Layer 9 of a small transformer language model trained on English Wikipedia (13 layers, counted from 0, width 64). Numbers have three digits each and are written without spaces.
Take only the direct path to the model's output, skipping the later layers: a vector added to the residual stream pushes a token's score in proportion to its dot product with that token's output vector.

Output vectors of the tokens that the questions are about. A number n stands for (n - 500) times 0.0042.
"els": 470416151638402481625586489453386710359449555459508493651605676519573440438411389250433431607541320492628693476325431527514408350300482371690467438420452673651217719449660487583301553655571707
"ising": 522488388282311417509465528463318525196264294550567481500740369392199467426541557209584450355496453658516508752500520616596535418144622371471597401563365186608176348381669465408566580451802597
" |": 366552436500720361464479461536385544713678442307630518389439306446658572450580683500629681482540579428266597486572296305599399565658626538632314390276366436504607463335313456676380285363465414
"onso": 549429554206421425724687409712613595666277585903429472678827517583373210500456525191585600525477427843659171585483231591642657580435540366677667616640227495529481838541580740225514291710331774
"arch": 427577192265304396597546611420361437304467500457412467435532382409361268512318360199614137626504528440301588710670525517737386588454458549383667538521554559613485693797509856353504673512522591
"te": 602454705391462358549519533473375631403463462264436506536598739415475388478473292348268626604589718636353520334512584384615796546649370416507649537391418564503503352552327467455415694285490640
" Former": 555712533270451647719459618597460658245504371567529448585653357637420567493474530435635429487644584648446532487453528602776529593504429382370630397417328474374500399677457834487324517558585562
" film": 518440575270435383511460539685572497428578560541674504552682527480521492658195437421477337424318500469464700774527560591751446569424632411423395637763603383383525527578690392565443541435435744
" critics": 505562255445230270738512254478234594306367299759193471791914314433387431471566370364717391555097483557684562876304389693795698598441478260495328587742468328293676751725717611322217266459300763
" its": 635689596159354443591354489493602510481484606550557501520540534503370312619292391461461671562343539590496266662334644319393464404475410360412481587671343657393339446593689704395347203500693426
"ski": 429477601509294564405629599390356428550306670461496478679712162570557482462753505185495482520203442595606307392505361403529296714414347555684578553450492608655259480571563624374414735572370728
"aching": 681803423494261569732455429656362470249510525554537457510676466457308489536337258224747424587546122592343491770471472777737655280308505219485607715554280532769491783568562559574342762320901777
" artists": 432608507328238511691492281571569644456464428613327491635681392463424645600513376332738172505416563583594482663562413596673344432393451293427335723586440554248468675594699623496278411418551768
"aries": 592588500516303444683546393252403560181337300490586465602550431557719311642592062274759371430487529403191460736575398487386544566575771068439459521698606530455341362423934467556522438695778895
" Preceded": 638522386294313603832520464588466367298326374541622432696539473512441560534526459404505309659116611670593762822597257466816509359444592429778403234348426561482597706705606814443306824450482640
"family": 770495453330353783458452463577298676185366413420374463724327423530289528418351281086356253873200455636452648651371658425649222610327462489417849586263332452580390594780716622423482574651359810
"ivo": 504520545344282550811621363413610572410158792560373479623584286559417515425569384229605556711365799600492540435553388390490608488410488466643529403402160464561484676603571245325666406590815751
"rie": 494395503574341469458629700421575407681504438749605485638644567582387383485447570235488496744484313608448559477460489648637745287609521275552316537676442689510470347529543508358585588452323672
"acle": 347360658547439403545493518345500564570441528500340496519571411581421024505398227140526122634496390558267619710265338626460531483405673130635409685613427429334294377671910577384544472976536675
" Pld": 629697519259584634636479376573383517601368550429441433640865444583289167661391357325709495706303531624908311867649202558799311495436338471715832452303289392717631500861579441500603551473433694
" married": 315518591341373570602519538766437527515260636534572489663412318589451337742607524357655465480367423492570530875554582634726526718335481459492320361458403577470533572564527743525360906311500785
"ender": 452342568408317533572434543633622623666422614338651472483592087493518410221401161229561486613553284266415644739353537670762379465456637391817516398452330611424310525668640461374639483645504708
";": 524400558571632444352433525386464500500423444271661509465410474410640584289446558534729537384339397538399158491523428497626585475364464466397338609396595536629353463491312298589488285401385491
" Awards": 735569403296307439495715533530325385374573590609850466852633353451640535554604430373657271565297727518500570595590489672823303300295560220643542557640555566437565575624529557308593307403500742
"App": 558486626427569668525591416571562487262613393513550437656704509316345363524735443304539525663514583623674569629235534548631689615554462420800571541476353508697518761772335509475392310238570609
"uing": 437655587405523387500302473523284504244107500485343443490755681344508343711335324232729345741418602335389362543505454686713629398227634315797500600547458638509150423622740741583522314389744671
"ically": 438439338229489361510461287400212552465254357765229477577785243334103484510556471214637602523410634731679544620393680370875579491570582554528509332441413732243312396576637528410579566396571790
"\n": 269267323543533716365424626519584709343696488479487503383637522554403536504623553630623513481390528440313218475669415570742673569492321540139360418354508576579485666516368325672613390492470470
"ages": 500557424411271704757432615491421615611407472724650495843582332419304302360601251188605398616325486308482443656532523404455377304590573264542740525487436601531343807608925406607056618669308632
"ito": 392443628624436433527644473497436412603301489847481475556764440404254217474504425245355582634500485397447561537439497410696517577328738430422653472295472280524440500597633364447420641462548671

Each question shows what one neuron of this layer's MLP adds at an activation of 1. A number n stands for (n - 500) times 0.003.

n33: 430350569492480415596579435677539538242559468562389512424425698625621692647773579550489553452529537682639548459440292470527395477390612519450616422524513549393500648453433486519576591405418637
Pushed up most: " Preceded"

n101: 482482421415330380463549704567685521680498309428556205454736555396368475385493534586436485300419485434703689542492447425368628583476397560451479408513435413544190428466579550452624608413620591
Pushed up most: "ising"

n53: 346437478492513517346460295467488578642468438542510363233450668411528636579590640452470372519599523678368422573336627503558571492423544628481503505503478622511557514541397749434553589517516593
Pushed down most: "ages"

n141: 479471425545390472454579534498554716489627601526491411459610419539688594488541476488668487497479430394443481430390486548634469594629431533508591528457261693404338639436628435534611506578480367
Which three tokens does it push up most, strongest first? "ender", "\n", "els"

n119: 437493353567391411572438528475376478456447420537566316525754568429455468402523424380289598512543612416395678417568388422584692497524320518352464371364400613481491383346447561445399474407462472
Pushed up most: "te"

n120: 579549550388645463598503449496716408451410475406503879505614331428475591367531542448479475612415458528551610373651302441502488726676441404420540442527430464488375606557543442489524438363484519
Pushed up most: "ivo"

n48: 225427496615536469557465437628554380612459456630558273369583522388552397537476696693300578541566447429493528481585586558539624484369483431378559327421444321404654511441653496500367631682437640
Which two tokens does it push up most, strongest first? "ito", " married"

n111: 512400673492437551500629305677677582475527575457478479375476625377401584504507463240688569409348553527559515375548528418659612464445570452549593579484421445464435483575459612510508652592401474
Pushed up most: "onso"

n160: 615416557243389409510555495548547494444392544507496704465604408362538584455649471578560404368488656429482451562679499371442344663470578603518499556538574375660262465542522516509450674548430512
Pushed down most: "rie"

n10: 382560323603489392576397554444636471385376482496357251543468556337591523448353269402328485583414443509690613468513340601499503435454522383579492564553487636299815402465509451420447478532504604
Pushed down most: "\n"

n138: 453424496456483577430542612518415385749415478598401311460478546669465534529324385493523557515394430487489311543674577327405436434408634383537584519552309519433390554535548450372261681582444496
Which two tokens does it push up most, strongest first? "ages", "onso"

n128: 487614604598484508538590671508491567497563515485409614530510584600358614638536652533591566430576356415546455605564716360463430320516614515630465479467644391548474511599471257717365457565548535
Pushed up most: "ages"

n59: 497348538718515575562445528563552434509475564677701479427433573540752650463665638533431644503425493488353786412473523518457692350606499542576467550450512714537519445568431519448703506453445635
Pushed up most: "rie"

n7: 425369520419510546621370467470686528536607563402499734387578489392583395521321419225420491532550523514500608682572489433398478519425448553392368520651690410446471354601465481546478547380467653
Pushed up most: " film"

n27: 473362563536407497615447310628333451541454440527446450494370488693607522423593397313532615428500580464374599539497437561473495498530439484516459466461418466620460566480524567523443396382511369
Pushed up most: " |"

n0: 642332590558575627476587360490593348654286462527524447523528473617533445427464478546434604338627562350527650662583630606398564457661335358329506547550572406494561624574552543416391603656558411
Pushed down most: "uing"

n78: 554653514478486723390358403566317595464559490550458513447545431619570554496576409645661630458521585739480481496504510639611455510438613612508503387305595557493342540481488586428473445360590364
Pushed up most: " Former"

n112: 553558429431530557483614568560574605749616487413459433487547466546567410539337337364519524328532638563603432565560534417576418497442574725520612478359490432493565496528540478681537406435556473
Which two tokens does it push up most, strongest first? " Pld", " |"

n190: 384555448381515586532309375490690605635567451438494581394649476423504634408583490276639584415485505529696530712631396395533399349640289610406428716481477410487416524568729423644357558353461540
Pushed up most: " artists"

n149: 432565500541478506514627575394553520530466502731378368623461468398529505376425530357444577461455512371428345530406396684442560551308555529263476574358637478468206512469450567502522474457551516
Pushed up most: "ito"

n91: 465544455537433487292316437475460514528434496537413576472404671520455463588434415677523561547358581603600359610319585513532612369504536565453465519542421433558518590471464574593403410466719382
Which two tokens does it push up most, strongest first? " its", "uing"

n24: 604610470584432525667487563335625526376594387448480514530500384361577698302563518519536427614472505510492546328382322568486516550508437523474561474543482390428469519486517481437594470349524602
Pushed down most: " married"

n188: 532678595514413494375651600536517611563522540464434661588533571776470510435471651581469625585520497631442460389503659577478646537494531384468440598585562420438746421454359463629417610266471379
Pushed up most: "te"

n104: 495375513501484710548524477463436382372555461413641362575504386410585731579598539422538480575433503532499479499537555359515449594553472747503720375519600426448350512509454565571690584316403602
Pushed down most: "acle"

n29: 592474496539492560623613520437581438552625455504457474496567513330588502499623550399355420521481479495523587403439503397445647611646474582515489520630260606497479546717545569368499653564472660
Pushed up most: "App"

n55: 467438531635402451489535485475466703540578520506498360551560557503528443495564500457490366432541557457430551493425458473632470471484538540664356477535479510405590525549475473474509784695573544
Pushed up most: "acle"

n45: 455414689456333536689458449431585401523474529452391603388281594394700512366560513543424479497603541507407477481521427467518543597534643640489539413711466427525673449481511450315464424611489536
Pushed up most: "ivo"

n145: 318483351392670540411464518654426542599664285588435447412664532461524558506626464358422414591365508593474639580476445527391567503605509324484522490345446631422417489519633487440620549492563447
Pushed down most: ";"

n37: 589713481514564600442368430527390546359476400465600605382508597539645383412501591273590404638444558525454430481636517604534535410431350407555442477464465618490423451582486532591395462465351535
Pushed down most: "ito"

n68: 600358514470729491638592556468653405572416568469459389535418643400487613535469430354539374475686811460428634515665411396412471595449650446465395558596550586412445435478593487553400607476444513
Pushed up most: "aries"

n32: 530540337629627393518505526454443583538608392495483644568497564362368450370538480626582542455597477435666438452403440591408459477578640480438481598602600568559326473604411464495575441413398518
Pushed up most: ";"

n47: 401670494431448636569371628585288550410446347535478790435639512537562583556565591655479398371587503546491661512511533582667439565540477591381601562379514369480559517388347643432581398446623495
Pushed up most: " Former"

n172: 570539533434639375355361306511411513492417474482410594544425477594508424483518450492619400330592569555878564376527375502513432304617508467405443335510526404387470462495579481450453600580780612
Pushed up most: "ically"

n35: 619512343604361476420551469558276502495640495445502481573564422674670443378571454434468546522550383508608457380353633626396462434684286493591346591573487587484308565448539451584411529555506413
Which two tokens does it push up most, strongest first? "els", "ski"

n164: 472487475523640370450520596613580441647595614452511304456492460367642450574452560250462495488449427457526644506607201447461564395310556488426447503427558629446359701228615648425533581567612387
Which two tokens does it push up most, strongest first? "els", "acle"

n87: 466348404607533633530336525479551653521499477608365839546584518637417573273605579795395503407459349545354327425552460650574567519493496326348646589456539520524350572519553442391543611402440258
Pushed up most: "\n"

n84: 629469565444590468305432552475425290584619506492493492455645490371590558579480309455546569482527525545503483355587507504476580626493512543462608644561470609620604559537457455341363688459577550
Pushed up most: "te"

n60: 607397451517363477518542509553499560563561563512541308308517558522444478426490465236536588622666654405377600343510494425491397464518596483533420321561359374578557598417511383403579494590631570
Which two tokens does it push up most, strongest first? "ivo", "ender"

n54: 620326406663469545567556365475361543561625426565463616557302448532452629467585305624432508315471426519548482392326573480526467456506486614511520466607594495563483434500354383480428527647585500
Pushed up most: "els"

n136: 581375618439485398394316583567581385511484544536445539424401448599474488386580536500487497464617542169661586726449553685526565466620495374573528620555544573538504438503384494598595535547512475
Pushed up most: "ender"